Layer 10 of a small transformer language model trained on English Wikipedia (15 layers, counted from 0, width 96).
A neuron's activation on a vector x is SiLU(gate . x) times (in . x), where the dot is the dot product.

Input weights of the MLP neurons that the questions are about. A number n stands for n times 0.00077.
n17 gate: 106 -226 1 44 152 3 -148 -150 238 -159 -198 60 46 -146 69 -198 -131 103 -7 -200 153 127 -80 43 -74 -37 -8 112 230 -202 160 -172 -65 162 -22 56 86 133 -114 -131 -208 101 129 32 95 202 10 -127 169 -19 57 64 -53 190 143 297 -1 236 86 42 86 -73 120 -202 12 -21 7 -23 130 67 -117 -214 109 -10 101 -91 -124 -11 -7 -138 -24 -183 66 64 86 159 52 171 111 276 -236 -222 294 124 -35 -176
n20 gate: -51 93 186 -129 68 63 -24 -54 115 -101 58 141 114 175 10 170 67 125 -12 -197 32 103 14 -249 82 -93 -33 -74 -40 -13 -157 -65 -35 -56 57 11 -193 89 80 59 94 149 -103 -61 76 43 32 -113 71 -3 96 222 -131 -285 79 174 84 -255 71 98 14 -23 55 219 -84 16 -200 80 -28 279 77 -71 100 -138 98 2 -68 -4 32 -42 -3 -150 18 112 103 64 -149 32 70 5 -183 -30 -194 150 97 271
n100 gate: 59 -61 -51 -155 -114 224 37 5 -90 102 120 188 145 115 -231 -126 174 -378 164 -231 55 106 -92 34 -16 -241 1 -11 195 -69 245 -208 93 13 -83 -150 -78 11 -36 -81 227 31 -56 8 -175 110 36 -42 -4 96 88 56 105 -21 123 2 -37 -146 -186 57 30 -49 -8 -88 35 -122 179 66 74 22 189 98 1 99 7 17 -102 -127 -48 102 278 -86 -195 80 68 148 -113 -136 19 -31 -162 -2 -151 64 108 -204
n102 gate: -242 -35 238 -70 124 128 54 24 -41 -36 73 178 68 157 -33 117 -69 7 44 -4 -66 49 11 -244 83 223 236 -49 -119 15 278 62 -299 2 -169 -23 150 -15 -121 -208 -303 -42 -84 148 49 27 -209 -209 124 -134 60 183 -33 -145 26 -16 75 78 73 50 160 -224 100 62 -35 -112 254 12 75 37 -44 37 -51 -166 259 271 -190 -110 84 -189 42 97 -115 153 -140 20 -128 -129 165 -62 -106 -439 55 -34 24 -2
n106 gate: 188 -68 100 86 165 53 -114 -125 -98 24 50 3 -44 14 65 55 122 98 38 -176 -30 33 -24 -171 171 89 51 -55 -26 -126 73 -186 60 11 -40 -114 121 -273 -21 -93 51 -80 35 -23 -85 68 -45 7 136 0 -152 -32 -22 -23 176 -21 -33 116 -79 -175 228 -74 122 -45 -178 -337 -16 -1 68 -112 25 124 -283 -86 -159 -296 -134 26 64 125 -188 -19 54 186 -200 48 -116 73 -127 -122 -204 -67 205 -131 38 70
n205 gate: 122 55 -134 119 -119 26 231 -3 -23 183 19 117 -81 162 -342 21 198 -254 79 -226 -94 145 -65 -203 -13 -7 -73 96 80 -174 278 -69 0 117 14 -39 126 -202 -209 213 -167 -10 13 57 55 104 185 70 -205 11 37 -167 28 -274 10 -43 -14 -74 166 15 317 -152 -50 19 -185 73 56 97 192 62 105 -114 71 82 -1 79 -130 -61 10 24 181 -218 93 252 -13 104 80 -24 227 -39 -131 122 -136 -112 72 -378
n209 gate: 69 -82 122 65 105 72 -82 -23 -108 115 21 249 107 -288 -128 -280 -50 360 39 -31 66 246 -153 -74 2 -3 -8 31 -7 -268 -19 -52 31 -119 64 -11 5 -127 -47 107 116 -71 106 57 323 110 -6 -211 202 43 10 -41 -116 -70 -40 35 186 29 -49 110 22 25 -22 3 -77 118 -40 -106 97 153 29 -63 -124 -11 -79 115 -40 -51 45 -54 -82 172 -169 31 183 -112 97 139 -92 36 -81 53 136 -34 93 -3
n213 gate: 46 23 28 3 190 289 -175 -32 -150 -269 141 81 -75 -20 44 114 0 83 17 -12 -101 -47 20 -171 86 434 214 110 -40 -107 -23 -141 35 -200 -12 89 -146 32 -13 52 162 77 75 112 273 84 -48 -62 -233 -84 57 57 81 -152 151 -82 -35 23 69 58 -95 89 238 88 -84 86 146 11 140 -190 33 26 21 -77 -117 -118 -296 27 -112 93 -58 52 -34 -189 -204 -77 -37 145 0 -327 293 -274 112 -62 24 4
n238 gate: 127 1 -22 -124 -106 -284 -34 -153 -143 -276 57 -169 74 82 19 164 -175 17 -49 -22 63 118 188 4 -133 -84 -8 39 -123 -42 29 -92 124 36 27 -154 53 -120 34 114 125 -91 31 20 -118 -49 -131 118 12 -18 -197 -126 -15 -69 -275 85 274 54 -148 35 6 -67 88 -190 64 -78 -81 -114 -164 -20 183 52 47 118 14 -21 -31 -59 -33 32 -7 138 -111 6 124 -82 132 100 38 -178 70 -250 56 -34 -114 76
n251 gate: 48 -26 -112 -88 77 111 -40 105 129 -140 74 145 -15 103 -28 -67 -8 -57 15 -81 -91 3 170 185 -42 30 81 84 -61 107 -87 -316 -74 -171 -112 -33 224 -22 59 21 169 -132 -121 88 81 -39 -60 115 91 -110 -93 279 -153 -96 123 125 56 80 -4 249 136 32 -91 102 108 -29 -119 -134 -23 -10 -76 -9 68 -41 192 -165 -46 -216 -5 24 7 4 -22 149 -30 -85 1 -165 65 -88 67 11 444 43 101 -68
n275 gate: 32 -1 44 -32 236 160 -46 155 211 88 80 140 153 73 -126 50 97 76 5 -115 41 19 38 10 69 45 112 85 192 -205 48 -82 -23 61 -74 44 -24 -194 -15 141 84 110 146 -42 105 -42 -180 211 96 -7 79 94 59 91 17 59 -91 -306 158 -133 115 -116 59 -66 40 153 -146 -91 -26 78 113 73 -180 293 131 83 -271 122 -166 30 117 -236 -256 78 -122 127 200 84 -59 -228 120 96 9 62 84 -78
n276 gate: 37 114 226 37 158 100 188 -154 -56 -117 -88 -30 259 -160 -99 194 251 -127 81 90 8 42 -73 22 63 199 -23 -46 19 -26 16 223 71 -41 212 5 103 94 -38 5 66 3 -45 -73 -198 -46 -157 50 73 -172 63 -230 84 -88 -120 34 -80 -84 86 -10 -155 61 75 -108 159 -86 11 92 -47 31 52 42 39 -49 -18 -108 19 342 -30 -84 -89 145 -23 -176 9 -112 -20 75 -68 -41 22 233 208 114 -49 141
n322 gate: -82 -70 -116 -169 -17 209 49 108 -15 -78 -31 242 -64 -61 -195 2 109 -124 -77 -107 -50 36 66 -149 -113 136 162 296 -4 -176 88 11 -126 21 88 -179 23 104 -90 91 -50 -252 1 -53 76 287 -37 -183 2 -5 110 -119 -16 144 170 -129 72 45 -134 240 -221 -33 80 -34 -68 -23 160 184 226 -61 -100 -124 -179 184 -18 207 -132 -47 40 25 140 -110 -75 -195 -197 32 -47 -179 118 -209 9 -122 -37 21 81 -58
n324 gate: 76 42 186 49 -23 29 100 67 15 62 -202 117 -100 -89 109 -93 222 -141 -82 27 -241 60 64 -58 -82 108 -108 60 23 141 42 205 38 16 -131 78 43 94 10 -39 43 96 -194 78 27 55 -66 -28 -93 17 96 131 -100 -12 -264 -45 172 28 -57 94 -380 -1 -11 100 3 58 -24 -71 155 30 7 -137 120 -96 178 115 31 61 -48 93 149 -2 -15 -197 188 -204 -8 184 42 31 106 -8 -218 -56 271 98
n365 gate: -162 -75 115 -116 71 -134 101 121 6 -142 -274 -265 -96 61 142 -120 -13 -138 0 137 -194 -176 159 -20 -126 -19 88 12 153 -21 63 16 203 -20 -89 -6 20 151 273 53 89 -71 28 57 -56 62 -2 26 11 -103 112 94 82 32 -133 -152 -185 -132 -222 76 133 -106 -53 -131 114 -124 -89 61 -30 -108 53 43 44 8 190 -242 -23 -150 9 98 -73 202 31 16 -58 104 90 75 10 282 66 46 -189 103 22 251
n17 in: 47 -12 59 122 41 348 36 -71 -109 -17 -104 175 71 32 -24 22 -75 14 62 13 -193 94 73 88 -25 -24 -63 -30 -140 50 82 -68 56 -77 -58 184 -49 75 -81 -9 -42 -205 -120 -61 15 134 -60 222 -133 -477 185 -193 -120 218 60 -141 -72 115 -274 0 249 26 -162 213 13 -38 198 101 -6 -204 25 -22 95 -36 2 107 110 -43 -73 35 -70 -78 -27 68 124 103 -165 -65 -119 65 57 68 153 -94 193 62
n20 in: 22 51 136 3 -89 17 -75 73 -61 110 91 -10 -118 -28 17 178 157 145 -169 256 88 98 9 16 4 76 11 152 57 74 5 -15 57 62 133 89 -221 24 -62 -259 184 63 -94 -84 -49 -132 35 -54 -44 -316 10 81 -93 -174 57 -34 -4 -107 -55 102 -56 67 10 114 -76 155 -119 131 7 49 24 68 160 -16 130 -3 -9 57 -90 -51 -57 -107 -51 19 123 -327 77 55 -96 -134 -119 197 0 167 -2 167
n100 in: 101 -129 355 -174 -126 211 26 -138 -87 -66 39 190 -23 -26 41 -34 12 -35 57 -44 -67 41 -35 68 122 20 64 -222 58 133 -42 -148 -107 153 67 125 -157 -55 199 237 17 43 -84 -42 -237 108 55 178 -110 170 -72 -55 -284 10 -31 40 0 -145 160 51 70 -54 124 -65 32 -76 112 -162 -12 35 4 70 48 32 93 -16 -190 81 -58 228 276 -2 50 -43 10 65 -230 -41 167 -75 -86 159 63 6 -178 -30
n102 in: -48 90 28 -82 -131 102 98 34 48 -52 55 -154 13 -202 89 -64 -108 -142 -140 -28 110 86 82 10 -18 76 -74 94 93 -162 -151 -25 -102 44 -84 -70 -33 212 115 139 -181 98 -15 306 51 42 99 143 214 21 20 199 -51 -18 200 -7 -23 -144 86 82 172 -313 6 106 92 -109 117 2 120 -194 -160 108 -25 38 -39 76 113 -126 49 -103 93 66 -68 77 160 57 116 105 23 32 89 -77 -96 -66 25 -5
n106 in: -36 64 89 68 65 -8 -56 -71 -43 -176 100 204 66 -36 113 241 -85 -183 54 96 7 -66 -108 231 42 51 133 -117 -62 -119 29 -24 -73 48 -31 18 68 -13 -16 -72 -73 75 -44 91 -111 18 -169 230 9 -69 181 -109 -11 261 80 -4 189 114 0 -99 14 33 54 36 198 21 -78 -133 87 -237 -83 -55 130 105 -64 100 -212 25 -162 -157 -184 -159 14 -43 -117 8 -64 -93 16 -146 -211 -59 180 -31 79 -157
n205 in: -40 20 -238 -94 58 22 120 -158 171 109 205 93 -131 29 -188 -141 127 67 122 -274 -40 -11 -56 9 131 46 -52 5 -82 -90 -29 17 -212 92 32 28 -107 -299 -15 -103 -140 159 111 127 -39 36 -25 138 62 23 -60 52 -207 9 95 -96 101 -17 31 25 -14 -197 -33 -132 -4 195 232 90 -126 86 -42 -127 -25 123 -16 37 -159 13 42 -54 110 1 69 39 -60 1 -41 -186 235 -12 -140 -138 -66 -363 15 -104
n209 in: -49 -296 -75 53 45 23 -21 -89 58 -145 103 96 24 -12 -6 -151 76 98 146 -135 -12 180 -115 -83 58 -131 17 -44 85 46 -179 -116 -172 -81 -106 130 -167 36 -67 -5 99 29 -129 -13 39 93 31 94 42 129 -66 22 35 -106 -65 129 54 -101 -97 116 -174 -90 -133 109 -62 342 95 -110 -64 -101 112 193 59 6 -16 -108 41 -69 6 -129 -54 82 122 -11 -162 -202 -29 -22 -154 25 -12 -62 35 -129 58 -114
n213 in: -2 -12 3 -64 -83 -59 131 21 3 -152 45 61 -35 27 198 -141 -189 200 98 103 57 1 -106 -50 154 46 23 24 52 -237 -127 -82 64 -14 -101 155 -22 109 146 -28 330 1 99 236 -36 -228 -50 7 25 117 29 69 -49 -123 -11 65 -88 -61 -1 -13 -93 -50 -32 15 28 238 43 183 100 24 -85 -181 153 -62 -92 28 28 -67 -175 -19 48 -93 148 -335 20 158 -23 -133 20 60 -84 47 46 -35 -90 -24
n238 in: -50 88 127 -68 -184 114 -107 180 103 119 58 16 41 -15 82 132 67 -233 144 -156 -4 -126 -17 48 -52 -170 -35 -77 -76 178 66 28 -228 -84 108 -126 -7 4 89 27 -65 -160 -96 -155 29 22 70 -78 159 -5 -4 120 -50 68 126 -136 -88 -135 -183 91 -40 -100 -79 -6 11 -36 -89 -2 -17 -132 -80 14 145 -205 -16 257 288 -88 42 -51 19 127 198 -141 -56 230 -110 14 -61 -43 -1 -108 97 -27 -137 -11
n251 in: -211 86 49 -52 124 23 16 -82 -85 -102 99 161 95 -99 52 49 124 105 35 21 -33 -75 -189 195 40 12 62 88 -204 -64 -53 -92 76 36 -110 -247 -92 46 -204 51 18 -89 -133 52 -233 13 4 87 -30 6 -308 98 61 185 -55 -11 -179 -112 56 75 -43 64 -17 -37 58 -25 43 -13 -28 -60 -5 43 119 241 -65 -186 81 35 -98 55 -42 -181 -52 135 -209 -21 17 -50 -289 15 147 52 -96 188 34 89
n275 in: 75 -118 -184 -179 -119 52 -53 20 49 -39 10 265 -121 -125 56 -33 -8 -16 -4 125 -13 -109 -9 117 12 6 -124 36 -20 166 156 -230 193 71 28 -53 129 92 44 -261 -25 51 120 15 10 -125 -8 -74 -56 -16 -31 70 76 123 -74 -103 117 174 142 -22 284 -60 -141 -30 53 22 -55 131 174 43 146 -16 -79 53 -91 -79 -50 136 309 -93 103 213 183 68 61 11 181 152 26 -88 25 -70 120 -122 -33 59
n276 in: 136 298 -103 -175 112 -50 -7 172 113 -37 -98 65 -25 77 136 230 -36 217 111 80 61 140 7 -144 -52 -37 150 -17 -150 -124 -76 -10 140 41 -69 9 -112 167 52 32 -92 15 -133 -137 91 12 159 77 51 41 72 -26 110 55 135 -13 50 175 -181 138 -213 -88 -18 36 -52 -30 -112 -238 -77 79 -3 -120 -49 93 112 -197 110 -88 -88 -148 -102 20 13 -231 -118 -25 -61 68 -65 -44 -91 -105 16 130 81 -32
n322 in: -89 -101 -55 -32 -312 -200 -55 -56 93 162 156 -25 108 93 108 -88 0 101 151 -30 76 65 -117 -128 -106 46 -136 -67 -23 -287 -57 -16 -55 -131 -32 66 75 51 -212 -21 -114 0 -65 2 -145 67 36 192 -101 89 -208 95 -204 -170 89 -198 -3 36 -192 68 26 65 24 10 -12 -150 -106 -54 -133 139 -166 -113 -74 -81 103 34 57 7 89 -36 63 32 162 -49 270 26 -19 19 -60 -49 -179 337 79 203 -41 -198
n324 in: -32 -48 77 -108 -14 -80 153 17 -250 245 -31 42 2 29 199 -50 -16 37 34 41 158 39 1 -58 -55 192 -120 4 1 15 -108 -17 18 48 -159 -101 36 -136 9 -90 -159 -208 273 -143 -160 -84 -15 37 -5 176 8 -36 204 -92 63 88 -80 37 93 160 7 107 -72 -96 3 169 131 -45 110 26 -117 -55 -145 43 -79 -103 46 -129 -59 -22 -40 -257 -126 124 -50 -30 44 -7 -146 147 71 154 8 -64 -9 93
n365 in: 246 167 143 -227 -38 8 -124 25 44 -68 -120 -86 18 -58 18 11 -43 -96 -35 50 -76 -247 49 -88 -91 -42 28 73 21 -128 67 -84 -51 26 1 10 100 -185 -119 34 -119 39 129 -47 39 -60 155 -252 9 -37 241 17 58 88 199 107 -126 -223 -56 -70 24 -140 -40 70 120 -52 152 278 -8 174 -131 89 -188 77 -161 22 62 -88 -154 75 -98 124 10 -148 -13 171 6 101 126 4 -134 -81 -18 -28 63 -247

Each question shows a token from some text and the vector x that enters the MLP there. A number n stands for n times 0.011.

" help": -38 -3 20 -18 -43 -75 30 -70 -71 -11 26 -131 -96 -64 153 -88 -230 -19 -39 -43 -33 -92 57 121 48 -191 -165 -190 -37 67 -44 44 -247 -43 41 -90 -36 -71 212 -133 -37 96 121 -33 123 68 -46 57 -27 -11 -91 -95 141 32 -106 -146 -127 12 -96 -9 98 -49 -231 -71 15 -66 135 -16 205 -80 15 55 -127 45 7 -20 244 22 37 -41 -128 49 36 27 -9 22 16 -140 158 27 0 123 -29 -35 197 17
The neuron with the highest activation: n365

" English": -37 13 -49 -85 14 105 4 67 1 -22 -14 19 -30 85 64 90 -37 -117 31 15 -15 -32 63 51 -27 -6 -2 105 45 -121 -113 38 -77 56 -169 -71 43 -16 -51 -36 -20 -108 -50 -62 -67 -34 -42 35 133 -26 81 19 -207 -77 116 -65 -65 62 -186 -10 -13 4 -371 -27 -39 -108 38 9 -86 31 -107 -133 4 56 69 -11 92 -167 14 201 -214 13 116 -117 -16 1 -82 29 -14 -128 -47 93 -37 -1 94 48
Which two neurons fire most, strongest first? n322, n365

"s": -49 -12 83 -142 66 -113 -61 105 -70 -4 -178 83 5 -48 117 -13 -83 20 35 36 -132 64 92 49 19 2 -116 -116 -35 36 -87 96 -86 54 16 134 -96 5 7 -109 -18 -92 -82 -116 -5 32 45 28 -72 25 14 -70 137 105 -67 133 143 9 66 -74 -96 84 -349 -51 40 -20 -72 125 -75 208 -42 -30 64 -112 32 -164 115 -131 65 87 -107 -61 139 66 18 35 27 -59 -44 18 119 82 -68 112 88 10
The neuron with the highest activation: n324

" ": -16 50 -50 86 15 -58 -77 -30 30 -20 26 19 -131 -72 111 114 -10 -174 -23 136 -53 58 -3 74 131 5 -57 76 -71 -67 18 0 -21 25 -65 201 212 -94 67 65 -85 -9 54 152 123 48 278 -7 75 95 -101 51 -2 -55 -81 -48 -147 -92 -40 -81 66 160 -224 -128 -47 -169 41 -256 21 -60 -146 77 -18 -56 76 -70 -2 88 -47 -67 -118 -87 -8 -36 -52 -3 -154 -23 4 16 13 252 14 -15 45 -108
The neuron with the highest activation: n106

"\n": 7 41 67 -8 29 20 168 -138 40 -1 30 -36 -59 98 27 25 56 -140 44 136 -152 58 -36 112 89 94 123 -177 -12 3 -35 83 -9 42 -182 -82 -61 152 -95 26 63 86 -233 -1 33 -31 -51 -6 85 55 -223 4 -40 -79 2 79 28 -118 -55 -52 40 208 -250 21 -33 16 -1 -85 -4 207 90 -46 -60 151 49 67 198 -103 -103 168 95 -101 -59 40 -128 42 5 2 56 97 -53 45 39 -8 -62 41
Which two neurons fire most, strongest first? n251, n100

",": 3 -25 -33 92 -19 -56 -25 -1 4 -51 -9 -188 -85 75 22 44 -5 -35 -63 30 200 -86 99 127 28 -195 -26 15 59 -141 -41 34 -147 -1 5 -411 -14 -33 -61 -36 6 -206 26 -19 72 98 144 -24 64 47 -19 3 85 -139 92 4 98 26 21 -75 -35 81 -123 -103 1 -13 -22 -90 -27 195 -114 -24 25 2 69 -26 26 54 -80 -120 -198 37 -63 52 24 34 -54 0 -90 93 72 -4 -85 2 -87 59
Which two neurons fire most, strongest first? n238, n100

"Because": 66 -6 -27 84 47 148 145 -165 -145 -200 -89 -1 -86 89 18 -75 16 -147 31 211 67 -160 -116 -4 111 33 -26 -155 181 228 -87 91 43 -6 -87 -117 28 -98 136 -33 -11 77 56 -33 11 -101 -7 58 -33 -34 -7 -98 59 47 -7 -162 -196 132 -45 -6 102 -60 -220 52 79 -114 -32 47 106 131 26 161 2 -38 115 -126 109 94 68 -8 -150 -17 3 79 -64 97 -79 9 -80 35 -71 -27 -47 -200 -40 155
Which neuron fires most, and how strongly? n322, at about 0.44

" the": 35 -23 -4 -24 23 12 -38 -146 65 58 -19 159 -14 154 45 -5 -88 -18 -4 108 21 30 51 62 -2 -18 -48 -28 36 -6 18 80 -37 15 -107 -127 -2 6 27 -17 -56 103 -25 -27 86 -60 19 -60 -13 10 1 -6 -250 -35 -61 122 18 -12 -72 21 56 -310 -352 -3 -45 -60 48 52 38 135 52 -142 -16 -21 -83 -17 67 25 -48 -66 -138 4 -19 20 -78 15 26 -61 27 64 -13 -5 77 -192 -52 19
The neuron with the highest activation: n205

" by": -126 6 -100 -51 33 -99 108 -19 25 20 -11 -152 1 39 -70 27 -13 -34 -51 123 222 -198 -133 30 100 0 61 -35 -64 -16 21 144 -73 -39 -48 -112 -220 -18 -53 22 -94 -149 22 -59 106 -39 -5 50 89 -7 -238 86 19 76 -10 -16 -30 -98 -99 -73 -25 -207 -269 -15 -65 27 41 132 59 32 39 -103 -41 85 58 -5 110 144 -6 183 -95 -45 -20 -66 -128 -71 -6 -20 19 -38 39 105 -29 -168 -182 91
The neuron with the highest activation: n100

" in": 33 58 -12 16 -106 6 -1 -17 -11 1 32 -12 -10 -4 -79 49 56 74 -50 90 78 82 -74 56 -5 -83 -210 -88 95 -52 -1 5 -10 34 -115 -200 9 -8 -78 -54 -44 136 45 -3 112 -52 25 13 65 70 -244 5 -43 -74 140 42 -202 -19 -1 5 5 -195 -362 19 -51 27 123 -53 6 13 95 30 80 41 19 -2 69 182 27 -10 -100 10 8 -76 -8 168 -41 31 -82 -25 -12 6 103 -41 -180 51
The neuron with the highest activation: n205

" analyz": 296 -66 131 128 -64 -41 -17 -107 -33 -25 -78 -38 -206 -80 149 -47 26 -165 -63 -143 -61 -74 123 49 44 -76 -168 -40 -20 -56 14 -71 -282 -119 -147 4 20 -23 11 -142 100 151 37 -69 99 56 5 -79 -23 114 13 -198 99 -70 -115 -84 -213 -27 -11 -12 -29 26 -240 -26 -18 26 150 33 32 -137 -26 112 -47 -46 104 68 136 -114 -3 -8 -140 11 1 70 -80 -92 -43 -160 52 -22 5 42 40 -74 -58 89
The neuron with the highest activation: n276

" two": -219 -29 45 -86 4 -12 -204 -120 63 -44 4 55 4 60 -2 52 -82 88 22 204 187 -58 -70 129 -63 -54 95 45 61 163 -32 -99 49 -20 -180 -22 -55 -20 9 77 25 -74 -38 25 118 -51 -111 -24 -2 -87 50 -114 -120 22 72 117 -11 23 -47 98 -43 -99 -286 -190 -125 -148 197 -52 11 -66 23 -4 -126 -92 30 -101 77 18 32 112 -104 -81 81 37 45 183 -24 -200 -16 110 38 44 59 -65 88 168
The neuron with the highest activation: n251

" The": 100 -32 -70 -52 118 -8 45 -52 101 100 -79 -3 17 55 8 50 -45 -43 45 147 50 23 80 125 30 -34 44 0 9 -16 -7 75 -46 -25 -99 -70 21 44 121 59 -12 38 -90 -34 174 -42 10 -34 84 -28 11 41 -231 -17 -42 108 20 38 8 -7 -83 -284 -322 2 -95 75 -50 56 7 168 -39 -95 50 -29 -52 44 107 43 -66 -195 -120 47 -79 -83 -56 -31 67 112 10 -16 -51 -43 79 -194 -92 23
The neuron with the highest activation: n209

" re": -40 -85 43 -164 -99 -105 -139 89 -102 -80 7 25 -161 -10 72 79 -60 56 -76 126 -148 47 93 65 149 93 82 67 -104 -147 83 54 77 53 -175 113 -138 -164 188 -28 87 -76 -34 47 122 -101 18 -5 61 -14 -121 82 72 -61 43 -1 -72 -148 -73 7 9 -31 -193 107 67 -26 330 -61 33 -96 2 123 -7 98 -79 -64 55 67 199 -5 -64 -8 167 -108 -127 144 54 -184 103 -5 105 228 -42 75 32 -5
Which two neurons fire most, strongest first? n213, n365

" disease": 42 -32 -26 109 -21 -101 80 35 26 49 -153 11 -30 39 80 6 -101 -159 4 -62 102 -140 -57 -7 69 -45 -105 -34 -3 -5 -53 26 -33 129 -167 -86 20 41 12 23 -42 -41 44 147 84 51 -74 38 -96 8 34 27 56 29 -30 -48 13 -37 -156 -33 30 117 -395 73 -16 -27 54 -38 -95 -150 -3 -39 14 -16 15 64 147 -148 51 158 -194 69 -10 67 -60 68 -22 104 54 60 38 -55 25 10 -60 -14
The three highest activations, in order: n365, n20, n100

"-": -11 -37 -51 -19 83 -97 140 89 33 -52 70 -1 -35 97 24 -100 -55 -65 -6 88 363 -33 -47 70 -83 -141 150 -15 -44 29 7 135 -112 5 -186 -82 -39 -59 32 -41 -35 7 -21 27 114 -59 16 -31 68 249 -86 44 -7 7 38 72 -50 31 94 19 30 -191 -172 -76 -118 158 -87 177 68 81 45 -57 -34 -181 -103 242 15 6 29 28 20 21 -22 -8 -88 -103 30 31 47 -16 125 8 -226 -8 -60 23
The neuron with the highest activation: n17

"mp": 37 -40 41 63 -131 -160 -18 21 -36 -74 -13 29 20 89 -63 -80 37 -71 -71 -52 -204 122 20 -20 83 -3 -54 -49 -105 3 8 43 -141 43 -166 108 -40 -150 -88 36 -3 -27 158 27 196 -52 -16 44 -6 26 127 52 54 217 27 -20 -11 23 20 -81 -20 101 -339 -79 182 -24 146 -12 2 101 -74 54 43 31 60 94 108 -55 72 -149 -135 47 -37 -38 100 32 88 -185 0 37 -4 -25 85 -18 10 95
Which neuron fires most, and how strongly? n20, at about 0.36

" although": 88 85 -13 95 -68 31 70 -212 -98 -182 -129 -21 -83 -21 69 -68 75 -67 -75 142 137 -116 -106 -67 128 14 10 -107 -78 150 -57 110 156 -48 8 -247 97 110 -8 -4 -40 51 -82 -37 49 -53 100 42 -21 -37 -27 -83 77 6 44 -10 -199 90 -33 17 49 -66 -259 43 51 -120 -110 -79 40 118 -90 77 15 73 115 -77 108 21 49 -67 -138 -84 -96 -68 -147 71 40 -70 -82 -50 13 36 16 -186 8 -55
The neuron with the highest activation: n276

" and": -49 73 -7 115 -29 -42 -53 -95 -33 -32 -126 -128 13 -167 -58 -59 -27 -86 -71 63 251 -139 -4 71 -1 -124 35 -38 -43 -80 -47 31 62 41 -62 -236 64 54 -124 -62 -32 -29 -35 35 26 28 60 33 -32 9 -119 -140 27 -30 95 -66 -2 33 -129 117 1 -33 -216 -39 13 -107 -148 -144 4 55 -217 11 -131 -68 -102 -228 63 50 122 -185 -140 -70 -108 -58 -11 -96 9 -99 -58 161 -64 -8 113 128 -94 117
The three highest activations, in order: n276, n100, n205

"After": 53 28 16 -100 78 -40 127 68 109 -114 -145 -83 36 -65 -91 -15 70 -19 -77 215 28 -84 -45 60 126 113 91 -62 -6 107 -88 82 138 -81 -10 -113 -59 -21 89 -69 80 11 -36 26 86 43 32 96 -65 30 -213 -7 99 24 -119 4 -102 -133 -95 -86 -38 -116 -280 -77 -38 -84 -30 77 91 145 225 68 -137 -10 146 27 166 59 63 53 -74 4 -62 58 -54 124 94 -10 -111 -90 -10 0 -13 -232 -173 27
Which two neurons fire most, strongest first? n275, n322

" \"": -215 -17 -79 109 9 143 -93 -17 -3 -75 55 -98 -411 84 -13 70 -56 -36 -24 230 -51 24 1 51 115 117 -61 -57 47 -114 -28 168 -24 -17 1 48 -16 -46 117 134 135 -38 -35 -15 83 -8 -63 21 -134 244 -195 43 72 -1 1 44 -19 74 17 8 -69 -15 -220 64 -238 71 114 -68 -102 95 -27 46 119 203 9 -16 24 -32 -96 23 100 -52 91 -14 -80 35 59 172 -81 50 3 -32 -69 -40 49 99
The neuron with the highest activation: n213

" of": -19 -35 -8 -34 -46 -94 79 -45 -9 0 40 -104 -33 -92 -104 -39 -6 96 -38 -121 247 -30 -14 -53 100 -15 -174 -115 55 -15 -9 -33 -45 -25 -62 -163 41 45 -42 20 -62 17 54 36 70 -59 7 55 32 -28 -187 38 -35 -57 -44 7 -143 -26 -19 -16 7 -247 -335 26 29 36 137 2 85 196 -9 49 -41 -36 48 -54 68 92 53 -20 -141 34 2 -56 -18 3 26 -61 10 -89 75 -71 131 1 -56 130
The three highest activations, in order: n209, n102, n100

"uber": -125 12 45 188 -13 -150 -45 -85 -78 -165 75 -18 0 33 31 -53 70 -106 -126 -13 -176 17 -8 46 -2 -228 15 -45 -43 -79 36 -27 -117 -70 -209 118 -49 6 -126 -115 -31 144 -47 38 34 -72 -42 47 33 -17 -30 5 95 28 147 -13 -28 -143 38 6 -28 99 -330 87 -2 -29 255 115 -52 -56 146 -98 58 -17 109 -72 88 -104 -13 -29 -126 -11 -33 5 -133 9 -54 -96 95 63 33 -31 85 53 10 -23
The neuron with the highest activation: n251

" are": 13 3 -42 -169 13 -181 87 -239 -58 -5 15 -56 2 -55 150 51 18 -164 -30 46 103 -53 0 56 62 73 -115 -105 108 34 50 -149 197 -101 -144 -144 -59 23 78 -11 33 36 -8 -63 -1 41 -37 82 30 231 -63 -69 -7 23 41 3 49 -64 -18 -131 140 -198 -283 15 47 14 -49 -49 61 -40 8 58 43 45 23 -2 79 29 -100 -114 -171 -37 -12 16 -1 125 57 -153 -112 10 39 -54 117 -163 -52 49
The neuron with the highest activation: n106

"i": -37 107 16 -3 -38 124 82 -21 -24 -80 69 -20 -110 12 -124 5 40 -39 -236 -107 -178 28 72 -133 91 -158 -24 72 -136 63 106 -119 -88 19 -84 54 101 -158 -164 -85 -60 112 50 34 55 -8 123 37 73 19 52 -62 119 -100 66 -16 139 -66 126 68 130 -36 -221 99 79 68 176 20 -169 30 -3 217 145 -95 108 108 118 -145 99 -127 -25 91 102 40 -72 -212 -130 -147 27 105 68 -6 134 -3 27 30
Which neuron fires most, and how strongly? n205, at about 3.6

" roles": -161 7 -79 -21 9 -25 -23 -145 89 -23 -123 -13 -92 43 100 -52 -69 -193 -77 -35 70 -34 4 104 69 -203 -104 -176 36 -13 0 41 -3 115 -39 -70 -101 -67 -38 -11 -54 -9 -70 83 -27 -23 -36 35 -97 31 -91 87 133 66 139 -108 69 -28 -25 -40 42 28 -267 -38 -71 -91 69 -95 -78 -105 -42 -26 -107 -55 36 -48 311 -72 27 184 -184 42 -72 113 7 51 50 -151 -169 85 -87 121 18 12 14 23
The neuron with the highest activation: n20

" being": -132 -6 75 -99 34 -210 51 -17 83 -90 -66 -18 57 -134 -39 62 -112 -190 -108 58 -56 -123 43 81 -78 118 -20 10 126 7 36 84 300 32 46 -251 -95 57 95 -30 38 -51 53 -9 -90 -9 -69 52 134 59 -86 -76 37 -42 -109 -100 -7 -123 -64 -77 49 -219 -263 -45 114 37 30 -130 -3 27 0 -87 8 0 -49 47 65 -7 -23 7 -112 -29 118 -100 -97 -17 4 -93 26 62 31 -60 109 -78 -1 145
Which neuron fires most, and how strongly? n238, at about 1.3

" on": 189 41 -35 27 6 -19 16 -120 -33 -8 152 -132 -90 79 51 -215 100 0 -145 -63 164 17 -91 23 -80 127 -121 9 174 -54 133 -36 18 91 -47 -53 40 -67 22 -39 42 -50 101 107 145 -69 -79 169 -100 32 -54 -123 12 259 -104 -17 -195 -53 -4 -13 -5 -188 -231 38 -109 -113 117 -67 -37 106 -7 80 -120 93 80 3 134 98 10 -8 -96 27 -17 -56 39 145 -18 -143 -45 9 57 -89 115 98 -135 101
The neuron with the highest activation: n275